Layer 12 of a small transformer language model trained on English Wikipedia (15 layers, counted from 0, width 64).
A neuron's activation on a vector x is GELU(weights . x), where the dot is the dot product.

Input weights of the MLP neurons that the questions are about. A number n stands for n times 0.0013.
n12: -176 62 -89 -57 -28 0 -279 -221 -1 50 -157 25 26 -19 44 -172 -104 -25 -27 -119 163 38 -148 25 -3 -128 88 79 45 264 49 75 77 -102 242 -19 128 182 -93 -128 -121 -237 -13 108 5 -100 -135 126 107 61 214 -38 -117 26 -18 153 -58 40 349 -68 334 -59 -175 15
n13: -43 -127 142 -141 101 9 -37 -145 39 -72 6 -189 -9 -102 -124 182 -100 -133 125 -122 -78 11 -73 187 144 -73 -76 181 0 -131 -157 138 142 5 215 110 55 -250 -62 -16 128 68 159 -36 99 242 -26 -20 -71 171 67 -142 93 -16 -11 -80 86 -245 160 -186 -36 191 -257 11
n38: 27 -149 -41 99 -78 -225 -147 106 30 -127 -162 -23 411 21 207 73 41 53 53 106 142 13 -85 -66 -4 -106 -44 -184 102 148 -219 27 -73 -67 78 89 10 -187 35 -55 81 -114 190 -171 154 163 -15 122 -178 -194 -78 73 -47 -33 62 -146 -169 -50 35 107 253 136 -115 180
n45: 89 125 -124 212 -188 68 55 2 65 98 -315 71 20 184 50 142 -84 130 4 -4 166 -61 99 17 4 -11 -116 65 -249 8 -106 100 142 33 54 231 -154 -115 118 -250 -47 -164 -32 -21 71 -123 41 -82 93 296 -120 -158 24 18 -14 30 358 161 -106 -256 -12 199 -354 -87
n53: -77 263 -244 200 -7 93 -7 -161 166 78 -294 -105 116 -170 96 36 -66 110 261 4 -103 -29 -219 -76 33 259 230 -142 -6 145 -42 134 28 5 91 -176 -108 24 216 -57 -76 -238 -95 -36 194 2 -131 -325 -64 62 -129 76 -78 59 -89 85 -259 -23 -22 128 74 18 -80 198
n62: 38 273 -145 28 -182 -88 -44 -8 -11 59 -39 88 -180 -50 -146 134 173 -26 -172 -35 51 -42 35 -7 -8 -6 93 63 361 37 -88 313 89 -161 234 18 -18 -75 62 -57 189 160 -37 303 -60 -31 -203 105 -59 -141 28 -88 -14 3 -242 19 3 -193 -109 -53 35 111 72 -94
n78: 55 256 -65 180 -110 12 -162 -49 34 -81 275 14 -81 -219 79 51 -20 -142 -17 -17 -19 120 242 114 23 58 75 51 25 171 -305 -79 12 -35 -244 -27 -110 -17 76 49 229 -73 -152 -77 -160 219 -116 -64 -51 -10 -1 -30 -334 203 212 -168 -80 -139 -4 23 66 -45 138 321
n94: -128 5 -49 39 170 -54 272 157 -128 -242 -36 -183 94 -206 107 -174 -159 19 1 71 -2 -158 -137 -133 -161 127 146 240 14 20 23 -38 -185 -33 -153 -66 98 -39 -5 -155 -158 -176 -43 19 2 224 276 -228 125 -14 26 48 354 -26 6 -2 103 80 326 124 -329 58 11 246
n97: -205 -230 -85 391 -30 152 170 -63 -112 106 69 -35 79 96 32 239 -158 -139 -244 -108 -26 73 -50 220 -37 68 42 5 -205 42 6 34 -176 134 221 71 47 -10 -28 2 -21 -167 22 -250 47 -136 -204 16 -22 -122 -98 75 56 111 129 25 185 199 -52 -21 -118 -54 -79 -205
n102: -245 -114 -53 145 81 154 -162 47 -33 -40 -252 134 -21 146 118 26 299 33 -66 -6 -141 181 -75 -206 -12 -22 92 8 349 -156 -157 86 89 64 83 -337 -463 34 98 5 -86 44 26 -47 43 157 43 165 -100 41 37 21 24 179 -38 156 124 96 -64 80 -205 81 -239 -131
n108: 72 24 21 57 48 273 -228 -119 -360 -110 -93 8 28 -17 17 -75 -57 3 -50 -169 -27 -29 -96 -38 -44 -173 128 -17 -95 -49 -142 -1 56 91 82 -160 -8 287 5 -36 -167 166 132 -121 385 -23 -180 143 129 -37 -23 145 40 20 314 -84 -90 115 266 83 37 85 78 -263
n127: -52 -23 141 60 -38 -39 -108 -138 -171 225 -215 -318 -53 -39 115 -172 -149 126 409 166 5 151 -115 -28 30 117 -105 -71 27 -76 85 75 29 243 34 42 -222 48 137 -218 127 88 112 227 20 -131 -166 -11 18 -123 97 61 -252 233 -59 229 -199 -67 104 -90 -92 317 -94 4
n134: -89 49 -118 -175 -73 -75 97 -14 -77 234 -121 138 116 63 290 299 -186 25 12 196 129 -60 -157 -52 -289 -175 0 220 -139 97 96 -17 -29 201 -3 24 -13 121 -42 -45 -46 -225 19 -99 10 -86 -196 -75 226 168 -45 90 -6 90 97 188 -172 109 -130 -258 61 -92 292 28
n141: 157 -20 -123 -208 -35 -105 21 -247 98 337 -128 33 -188 132 77 179 105 -31 113 52 39 -52 -60 -367 -2 -204 -116 -51 123 22 52 13 114 -166 42 111 -58 -257 114 -84 31 -322 15 13 -84 -216 227 -196 -5 126 99 76 -111 150 59 36 453 57 289 154 52 -137 -7 227
n144: 117 19 79 82 -149 19 -50 -326 111 -264 -36 -112 148 -55 202 17 -203 -24 -72 -5 -61 172 119 -162 -5 -180 -96 -90 -129 -145 -316 27 -65 -63 49 126 44 -219 55 78 148 -103 -194 86 225 50 83 49 170 42 79 -52 -37 154 87 -6 64 337 35 -15 -218 79 8 56
n149: -219 32 107 79 -223 206 1 -45 245 -96 62 114 42 66 -19 -99 -294 23 156 268 276 -51 -141 -293 -89 -68 -87 28 122 36 -16 106 183 -39 -49 -89 -45 32 28 -132 253 -144 -156 43 -77 12 -17 2 -16 171 105 -46 -50 110 166 -92 -178 -236 -28 -26 105 63 -38 -28
n163: 153 25 -215 -111 179 -330 -163 205 -235 42 102 -128 112 49 -90 119 16 25 -255 49 53 168 -117 25 -106 272 191 -63 69 99 -327 -150 -56 51 93 -45 -71 26 11 233 6 82 215 -74 78 -136 -6 51 236 -133 -70 48 -101 -212 285 -24 -39 -60 15 -244 -77 82 -26 268
n164: -108 58 191 -74 -120 -65 147 -40 -241 30 -85 9 24 -101 -235 8 -57 54 -79 273 -71 161 -11 65 -71 12 124 393 61 -35 -231 -82 -117 -40 -148 163 49 7 42 28 25 -304 54 -29 13 -262 235 -57 135 70 -88 171 158 141 6 -26 -4 99 119 -182 -179 60 -21 294
n167: -44 80 -120 140 -43 -23 74 -226 286 -31 -2 118 42 -199 -44 86 84 -204 14 67 195 47 -52 -237 -169 113 122 36 -176 180 5 42 -253 149 -213 -4 -109 98 -235 21 -61 -135 94 167 16 -52 145 256 63 91 17 -110 -193 101 -29 50 225 -139 -102 171 87 34 19 -160
n176: -336 20 -161 -63 -213 -21 -25 -44 -401 -77 101 26 -119 -75 130 40 -144 52 59 265 141 113 122 60 66 8 -50 46 -111 125 9 216 -58 129 -124 -17 98 118 -34 223 -50 -131 -95 -74 -153 -88 -25 -35 8 -5 -70 -6 -161 386 56 66 -97 -143 339 225 72 -109 300 110
n181: 89 95 137 102 -80 145 1 -227 -32 210 -235 -174 -51 115 150 155 145 42 -166 -197 -218 259 -144 -104 34 -42 153 80 200 166 -4 -13 15 -121 54 -153 47 -156 -102 37 -34 216 102 -131 -109 -88 -84 63 -191 39 169 40 -123 62 354 -139 -99 -117 -164 -271 134 253 46 -52
n183: 155 -219 -248 89 -52 -323 62 -25 -3 87 217 -24 66 -52 104 31 -130 111 74 54 56 85 39 94 -71 320 -68 -290 53 -46 37 246 55 -24 -43 43 -144 77 163 -81 45 -81 -68 249 40 -428 40 27 56 7 45 -48 81 -263 83 -189 -115 -52 26 215 142 -89 -70 -12
n197: -123 -17 21 187 -117 -180 191 69 163 38 -315 -203 -119 182 -158 137 -51 57 169 81 225 68 -33 -155 -109 -273 128 -69 -23 -10 53 144 331 41 79 -48 -77 -107 -101 12 -273 -179 42 54 311 -272 -74 -40 58 207 -37 -8 14 -238 191 -236 -5 7 38 242 61 100 -62 69
n205: -233 -19 -48 -40 -219 -47 -2 -265 36 -48 -158 191 392 46 -3 171 -307 -61 114 80 -274 82 -100 -207 -224 111 -169 300 48 34 123 -51 105 -48 17 -90 73 101 56 18 166 -41 -31 -133 67 -16 55 -165 -14 -28 168 -208 -48 163 -152 222 123 177 197 -247 -134 -1 124 143
n210: 106 -181 75 -126 -29 60 9 -37 194 92 -194 -98 -10 -107 -6 108 -74 182 93 30 48 -32 -103 24 99 -148 -96 27 -52 62 233 282 -288 90 -80 -163 40 213 -118 78 152 -10 370 53 66 14 -98 -31 7 41 79 128 -53 140 273 -310 -87 62 -72 44 -178 -105 -337 -165
n211: 11 -54 -21 147 -105 154 -84 -255 -249 -131 -19 -106 -1 266 -124 114 162 87 7 -19 248 -77 60 117 -68 59 -265 318 159 106 18 -85 122 -34 -159 -208 -131 -24 -7 53 -75 -100 -130 -157 -347 171 34 -13 -11 155 -16 29 23 -45 158 309 154 -32 -245 -47 -68 -12 -25 -162
n219: -249 48 -26 91 37 -155 153 78 -184 54 117 106 -4 -134 2 3 -63 -54 -85 249 -132 89 -236 -246 23 104 -45 27 135 34 81 38 -52 80 -55 -272 269 -204 -36 163 -14 33 154 249 56 19 -51 -2 193 126 -209 39 -271 85 46 79 -71 48 -76 -61 258 191 -86 70
n224: -88 69 -23 121 262 -30 81 78 -94 -95 -205 28 -97 -13 -220 -67 99 70 -82 -63 -102 149 13 -173 -109 75 -217 201 -47 29 105 -129 -1 -181 65 -105 37 8 217 32 -143 -16 -16 -3 63 -52 297 112 -51 -296 -145 80 34 -90 95 -23 -245 237 228 60 111 121 -32 64
n235: -132 -78 -79 -125 -2 82 -18 -50 16 187 -391 -89 91 -77 119 155 -54 -154 29 7 -228 6 -137 66 -108 -43 246 -1 -37 -32 -98 22 -72 -125 19 -103 -2 -24 113 287 -89 62 27 86 111 113 -86 94 188 118 -171 -180 -74 -58 -101 -13 373 43 -15 283 236 -9 33 -163
n236: 25 61 55 -94 56 16 -168 28 379 -175 66 -34 75 161 40 130 11 36 217 -148 -80 -99 50 -113 -220 92 133 -197 -114 -65 -156 -35 -28 -74 -135 5 15 38 -105 -139 -43 -72 184 -274 160 31 119 141 220 -85 161 128 -115 84 112 -59 254 -32 93 -110 -84 -64 -272 -19
n246: 102 -57 -179 90 120 45 -127 40 -194 112 -140 -197 -53 -55 270 233 -64 111 -79 8 -97 -57 -228 -61 31 -56 -25 91 108 100 -172 -64 3 -53 169 -148 -117 27 -322 -49 -16 61 104 -58 46 -95 -81 222 -174 42 -16 168 42 89 -40 -239 452 -93 171 -116 235 191 -239 -76
n249: 104 14 46 -96 195 -96 7 -51 63 163 -261 -107 -130 80 122 -110 -42 -114 27 66 150 137 76 266 -100 77 69 -162 210 72 114 -19 177 160 63 47 -96 -164 -68 271 -139 -181 59 -110 10 -118 107 107 263 -155 -160 -134 -18 -16 -168 207 -80 -50 -83 -87 -52 -151 -160 396

Each question shows a token from some text and the vector x that enters the MLP there. A number n stands for n times 0.012.

" the": -2 -86 265 -103 -41 88 -58 -70 37 -17 192 -2 -91 -148 -19 139 -78 -155 92 -93 -95 -89 184 41 197 -50 92 -132 24 41 49 -278 -28 -24 -86 117 -27 92 -24 -1 202 56 40 130 145 70 54 213 -306 -103 -17 19 18 -130 -87 32 -65 50 18 -97 -47 -22 15 23
Which neuron fires most, and how strongly? n13, at about 2.2

" had": -160 99 137 -76 -62 -115 -46 -78 -6 -92 176 96 177 -118 -95 92 -19 -216 115 -81 59 -3 223 88 66 -142 113 -260 -19 21 85 -298 -30 -9 29 33 -37 41 80 26 4 149 -14 142 -23 210 -32 146 -185 -67 -84 -61 6 -120 -87 37 145 39 68 -60 30 6 -55 36
Which neuron fires most, and how strongly? n78, at about 2.1

" l": -106 -109 -21 -48 22 -76 -136 9 85 38 -71 -1 99 1 -119 -133 74 -155 156 23 48 -158 212 150 267 55 -140 10 -149 110 33 -218 35 -77 172 110 57 135 -37 28 -136 165 -125 -26 -78 283 -12 -22 -23 -83 65 36 -16 8 -303 63 30 65 32 -48 156 54 -97 -64
Which of these neurons fires most? n12

" which": -53 10 104 26 -8 -73 -99 10 148 31 134 141 115 -168 -101 126 -2 -141 107 -110 62 4 133 132 252 -66 77 -278 -39 -122 167 -194 -60 -18 15 92 16 -62 -59 -60 -82 5 123 116 64 217 -17 138 -258 -20 -79 9 49 -107 -76 107 -16 64 51 -38 -13 -110 -170 -73
Which neuron fires most, and how strongly? n13, at about 2.5

" Pre": 128 15 204 69 -164 101 74 5 -13 119 85 18 -57 -9 -23 -40 12 18 80 142 0 206 -59 35 331 -142 -79 46 175 -92 70 -63 -202 76 -129 45 -196 -37 -77 -2 -131 29 -30 -125 -29 96 -4 23 128 -31 100 39 -40 -65 -149 -144 174 208 -97 -44 -117 -255 -39 -178
Which three neurons fire most, strongest first? n210, n102, n211

" ": 17 60 88 214 -100 -34 -126 91 -5 -69 55 -52 1 113 -185 213 -19 118 10 145 -95 139 29 -168 495 20 -41 -71 -37 31 142 -22 -61 32 48 24 -110 61 53 -10 -151 80 -145 1 -13 121 -130 -5 -70 -7 -43 137 -21 -188 -123 22 -95 122 -65 -120 -136 -41 8 -129
Which of these neurons fires most? n102

"m": 154 -52 -57 -74 -220 33 -140 -73 206 -104 -60 54 55 151 -10 9 -24 -207 47 53 -110 -11 227 58 149 -232 -72 29 117 85 92 145 -105 185 167 -82 -32 83 -61 37 10 -37 54 90 -81 16 58 -30 72 45 138 -80 7 -125 -179 124 29 25 -37 -267 2 -98 61 -252
Which three neurons fire most, strongest first? n205, n62, n12

"ors": 45 41 229 20 -108 -117 -155 -89 -42 142 57 -30 -19 221 215 3 -12 -166 17 -115 37 196 25 201 172 -100 -21 -14 -172 102 10 -109 -231 21 38 26 -34 22 165 -31 -146 83 -158 53 -34 94 -2 65 -25 -23 218 36 19 -24 -116 -51 85 -78 -94 -185 135 -101 -46 -174
The two highest activations, in order: n181, n12

"9": -136 132 267 -33 -21 83 -15 -19 1 126 51 -25 -81 134 -57 7 31 -38 38 54 -8 -3 151 -226 95 -8 40 -410 86 -110 189 -33 -71 105 157 -140 103 -14 -27 -113 -139 -72 69 136 39 81 74 -107 -197 -77 -120 92 8 -82 -129 15 6 12 115 78 12 135 -20 -118
Which of these neurons fires most? n127

" Co": 81 39 169 32 -56 123 20 -116 13 56 46 -20 104 -46 -102 -100 166 65 65 183 30 61 -75 -70 410 -62 57 -21 125 47 -85 38 -149 -53 -39 -77 -61 17 10 -108 -77 213 -75 -155 -107 -2 107 56 -5 21 116 -24 22 -236 -21 -203 53 212 -158 -175 -108 101 -91 -136
Which neuron fires most, and how strongly? n181, at about 4.1

" The": -4 -73 252 -79 -68 42 -90 -61 77 4 112 98 -10 -185 8 175 8 -198 6 -24 -38 -177 219 101 126 -44 73 -162 -111 50 13 -324 -32 55 35 138 -37 59 -59 16 11 28 13 106 172 35 72 58 -280 -39 77 45 33 -126 -77 133 -10 63 51 -55 -183 -79 46 56
Which three neurons fire most, strongest first? n144, n13, n236

"owever": -123 35 202 -64 -1 -46 -96 -67 112 171 -7 10 183 -77 -53 7 -56 -103 105 -73 31 -126 41 106 135 5 182 -193 81 -17 126 -32 -65 13 77 79 35 51 192 -51 -141 -37 129 204 -17 283 -111 45 -290 -41 -125 -58 -71 -135 -71 111 -70 43 -7 -53 -32 -85 -174 31
Which of these neurons fires most? n53

"l": -23 49 96 -4 -81 -14 25 -24 27 -5 62 1 -93 30 19 -54 -222 -423 101 -16 74 -122 -64 12 385 41 -41 21 -15 38 32 -86 -71 115 67 -13 128 129 77 4 -109 33 -161 -7 80 28 -62 196 23 -117 19 11 -50 146 -206 85 140 25 29 -130 144 -72 -21 -170
Which of these neurons fires most? n12

"one": 37 -21 -9 -103 -114 -94 -104 -127 -9 173 114 179 121 95 8 -42 -111 -261 40 181 -159 -96 73 -1 -5 -18 -75 -248 146 -18 33 34 -126 -56 -76 -13 157 -120 -57 -71 8 41 65 109 112 54 30 213 -59 153 30 -24 -111 -17 -201 119 4 208 130 -181 77 -139 82 15
The two highest activations, in order: n205, n219

"6": -24 -12 -21 119 -144 -39 -31 103 89 126 -4 80 110 201 -234 45 -76 50 132 164 -105 62 64 -46 197 3 138 -238 28 -34 31 146 -25 -62 45 82 24 156 121 25 -186 -110 -127 19 48 -14 62 -64 -110 -142 -273 9 171 -235 -143 42 -60 110 0 -221 28 -16 35 -80
Which of these neurons fires most? n53

"ible": -45 136 209 -117 113 51 0 -101 -96 -71 91 56 63 56 43 73 19 -207 128 0 -14 -124 147 -166 25 -7 64 -141 74 1 80 44 -3 -141 120 -29 43 75 1 23 -215 -87 -24 245 239 36 35 69 -177 -62 6 139 55 -311 -231 27 -91 -119 106 -23 27 -75 -42 3
Which neuron fires most, and how strongly? n12, at about 2

" and": -105 76 285 -85 104 -22 -61 83 89 -60 213 114 4 -57 8 73 54 -256 42 31 20 -168 124 -4 58 -86 -28 -254 -76 100 10 -275 -41 -80 22 75 92 -6 -24 -9 127 -37 78 106 157 176 33 132 -150 -39 -71 18 -57 -8 -20 9 68 -59 121 -215 -103 -84 -133 23
The two highest activations, in order: n236, n13

"E": 126 68 148 -13 -61 -23 131 -247 38 197 -12 52 -46 -77 -82 14 51 -201 90 141 -32 -49 -75 -15 337 60 -31 -255 -93 -182 168 -47 -238 8 -179 -20 170 -9 -54 -81 -32 165 -1 142 -24 27 107 -44 84 -22 7 -14 -2 -113 71 23 -190 174 4 23 -22 -55 5 68
Which three neurons fire most, strongest first? n210, n219, n127

"ate": 36 16 107 -102 -44 -26 70 18 -93 27 297 124 11 40 111 -25 39 -255 178 184 -127 -136 -54 -202 98 -1 3 -77 39 -70 -19 7 -123 -97 178 77 34 -139 162 -120 -6 -157 21 172 7 106 38 206 -106 -30 134 82 -167 -122 -173 63 52 -46 -3 1 65 -15 -97 -84
Which neuron fires most, and how strongly? n141, at about 3.3

"C": 70 48 63 -123 -27 -155 -14 -129 183 131 25 147 -39 -79 18 -17 41 -194 44 167 -122 2 131 -99 469 -5 -30 -216 -98 -167 123 21 -43 -13 -120 -89 169 92 -129 42 73 227 -67 40 -64 -21 28 -93 -29 -63 55 32 27 -35 27 -72 -157 146 -39 -23 -42 84 -17 59
Which three neurons fire most, strongest first? n210, n219, n144

".\n\n": -158 -56 68 71 2 6 10 -231 160 -29 77 93 49 -82 -43 66 0 -160 -18 179 111 62 422 -39 59 -117 48 -22 -54 -25 95 -217 -117 87 -165 88 -28 42 -118 -86 -204 144 152 109 -141 31 -122 136 -165 -102 -41 93 105 -54 14 56 69 -35 46 -27 -18 -51 -66 102
The two highest activations, in order: n167, n78

" known": -181 -78 280 -136 211 79 -103 -202 72 15 -3 83 51 -26 3 -7 159 -224 47 57 44 -193 198 -130 25 -105 18 -169 -56 3 -20 -113 -32 -45 131 94 83 181 -36 102 -120 76 -3 121 145 96 -1 98 -104 -74 -120 99 33 -186 -129 88 13 -95 159 -110 -18 -13 -12 17
Which of these neurons fires most? n108

" un": -7 61 168 -97 153 -161 -14 116 -57 -62 -39 -134 120 65 73 14 -24 -163 -10 37 24 49 165 143 175 -28 38 29 -183 4 -41 -91 -313 -141 -30 -76 71 103 -54 -60 -94 -66 -110 -4 -4 211 39 73 31 32 173 138 69 -52 -200 80 229 -30 208 -116 -156 -89 -90 -69
The two highest activations, in order: n94, n236

"ress": 33 -52 313 17 34 -44 -39 136 -63 57 65 52 -106 88 71 -61 8 -304 18 89 -5 146 -5 9 230 157 -51 -164 15 -45 51 -68 30 -8 83 14 15 -18 100 -76 -52 56 21 110 -139 -5 0 184 -48 -32 -140 8 -56 -63 -317 -17 115 -56 -255 124 136 -183 22 -115
Which three neurons fire most, strongest first? n249, n235, n62

"ional": 131 2 300 -87 -51 75 -24 72 -165 -28 33 47 -17 9 76 0 -76 -169 112 223 -125 -130 5 -69 189 -41 31 -149 140 94 -65 -62 -105 -124 82 -13 64 119 57 -14 -117 -33 49 94 20 -49 55 82 -268 -131 142 222 -146 -160 -209 -35 56 -27 -15 114 89 -73 24 -9
Which three neurons fire most, strongest first? n38, n246, n141

"x": 118 -53 -7 -298 -111 -49 -28 142 176 149 160 -13 182 77 34 85 -74 -192 38 56 -10 -139 116 77 123 -63 -66 91 12 -150 146 -109 -77 -15 -82 0 88 100 -130 -167 -90 -108 97 76 76 3 -159 103 -30 93 -48 71 40 -24 -158 0 8 -26 107 -2 147 -220 145 -210
The two highest activations, in order: n134, n210

"0": -135 184 162 -81 -77 -12 -57 116 -99 23 76 -40 -153 143 25 97 30 71 -86 84 -2 110 43 23 168 -89 27 -169 17 -99 66 36 -127 -21 13 -82 184 243 -48 -63 -267 -160 -4 80 58 154 -57 -87 -16 -71 -274 -122 18 -87 -68 14 58 -11 180 -108 5 167 196 -108
Which of these neurons fires most? n176

" air": 111 -122 219 -124 -1 -9 -169 60 -24 168 212 10 21 52 114 -4 -125 -108 -40 46 -175 36 -95 69 370 -25 -70 -60 101 -112 47 -143 -140 -70 61 -112 30 -145 44 34 -184 -52 -26 -19 -59 79 -111 167 23 -89 -9 220 8 -72 -156 36 178 69 44 83 95 -212 30 19
Which of these neurons fires most? n246

" death": -123 -12 255 -10 52 49 22 -12 16 58 89 168 53 48 -70 -44 -246 -206 66 64 -12 7 91 -2 233 36 38 -241 156 -75 69 -15 -127 19 39 20 61 -146 118 -68 -82 -4 -29 138 -146 264 4 73 -90 -75 -174 -76 89 -275 -142 107 -76 24 -40 -8 -93 80 3 152
Which three neurons fire most, strongest first? n249, n219, n13

"tain": -8 31 346 -221 109 -71 28 54 -5 -63 177 -36 -72 -134 20 -31 -23 -273 81 66 -15 4 -112 -61 206 38 -13 -108 180 73 16 -128 -88 -37 61 -30 32 53 60 -33 -43 -32 9 159 99 97 -14 282 -162 -43 -110 108 -135 -108 -222 -15 89 -5 53 37 65 -10 -46 -84
Which of these neurons fires most? n219

" de": 54 -103 95 -38 -90 91 -54 2 -68 205 48 -139 91 111 -62 16 150 -229 58 8 98 62 119 90 38 -88 78 37 14 176 -16 -44 -288 19 -10 -5 8 148 -32 -54 -13 -157 -15 -87 76 154 120 123 23 162 177 129 -84 -144 12 -34 4 67 -167 -173 -145 -164 -199 -98
Which of these neurons fires most? n210

"2": 126 153 -106 110 -139 -27 30 79 90 15 103 118 21 102 -83 41 -77 31 149 189 -143 119 14 -14 300 62 23 -238 30 -107 125 190 -92 -105 -62 78 -123 141 28 15 -197 -21 -104 9 -29 95 -1 -102 -30 -182 -150 14 82 -296 -30 28 6 14 44 -181 -55 -6 40 -133
Which neuron fires most, and how strongly? n183, at about 3.4

"St": -20 -1 -90 -60 77 -101 197 45 35 126 162 53 27 -127 13 -57 49 -72 48 140 81 -147 283 232 138 66 -73 -46 149 53 110 -131 30 103 -26 -13 30 80 -7 -99 -134 235 -93 31 48 -10 -55 -131 -192 42 5 -31 29 -173 -162 -108 -15 36 -247 -130 -104 175 -16 -136
Which neuron fires most, and how strongly? n183, at about 1.8

" is": -119 28 264 -33 -34 -94 -1 -68 -89 -52 93 97 125 -13 6 21 8 -283 156 -59 31 37 217 31 -7 -130 -13 -114 91 -38 71 -276 -74 -134 -43 20 13 -13 78 10 54 108 -4 216 -41 231 -50 212 -54 -5 -5 -40 -12 34 -197 -93 17 184 87 -113 -128 -125 -36 87
Which of these neurons fires most? n144

" C": 13 -20 -12 -66 -84 70 -36 -118 143 50 13 34 65 -13 -67 -73 -39 38 148 73 -74 86 185 -115 446 -127 112 -157 -55 -36 15 -153 17 -95 26 82 -77 80 -39 108 -174 293 -53 -31 -175 -48 196 -125 -14 75 221 -42 -7 -196 -48 17 39 77 -136 -54 -104 99 -48 1
Which of these neurons fires most? n181

" –": -61 7 132 44 -223 0 5 116 -97 82 118 147 5 -8 -48 153 160 63 13 136 25 97 266 -153 175 -117 55 -132 154 -64 -58 -342 -63 -128 64 -45 -11 -31 -78 28 -4 -98 12 -15 147 15 -36 82 -199 9 4 186 24 -89 -116 103 -46 154 8 -63 -75 -123 -110 -93
The two highest activations, in order: n102, n164

"ile": 190 37 67 -64 -60 129 -53 106 -65 -2 1 28 -49 16 -46 -93 12 -274 -15 37 -128 -149 -208 -113 127 104 187 -187 249 93 12 -230 55 -81 -32 68 154 140 101 -112 -22 50 -59 94 77 17 66 -47 44 -76 6 66 137 -57 -93 -164 -102 104 -107 66 -37 -128 94 162
Which of these neurons fires most? n94

" they": -48 23 155 34 -89 -183 -135 -127 91 19 141 32 160 -24 5 -34 64 -151 106 -112 23 -88 180 139 130 48 137 -151 32 -72 79 -222 -33 -73 -93 53 3 62 -6 -51 -114 20 96 113 31 236 -60 154 -298 28 90 -44 -31 43 -157 -51 -57 98 218 -13 -32 -185 -83 51
The two highest activations, in order: n78, n236

"ight": 47 -66 235 -120 -35 -66 -110 141 -44 236 134 -26 -151 34 -43 142 -93 -316 -18 73 -108 59 -50 -41 239 -60 -34 -193 192 -55 -126 -56 -76 -102 135 -108 68 -76 61 40 -55 163 -163 71 -40 67 29 187 79 -169 -5 40 17 -105 13 63 -54 105 -7 -47 128 17 19 22
Which neuron fires most, and how strongly? n219, at about 2.8

" L": 31 -63 -40 -22 88 -214 -34 33 82 42 150 37 43 -18 -161 -72 91 -25 10 1 37 -137 266 77 366 99 -159 -5 -46 44 -53 -216 -18 54 -37 49 50 173 -144 58 -118 324 -58 91 -55 -45 110 -94 32 -44 -95 -111 9 -97 -211 -84 -54 204 -2 -107 54 37 45 -51
The two highest activations, in order: n224, n163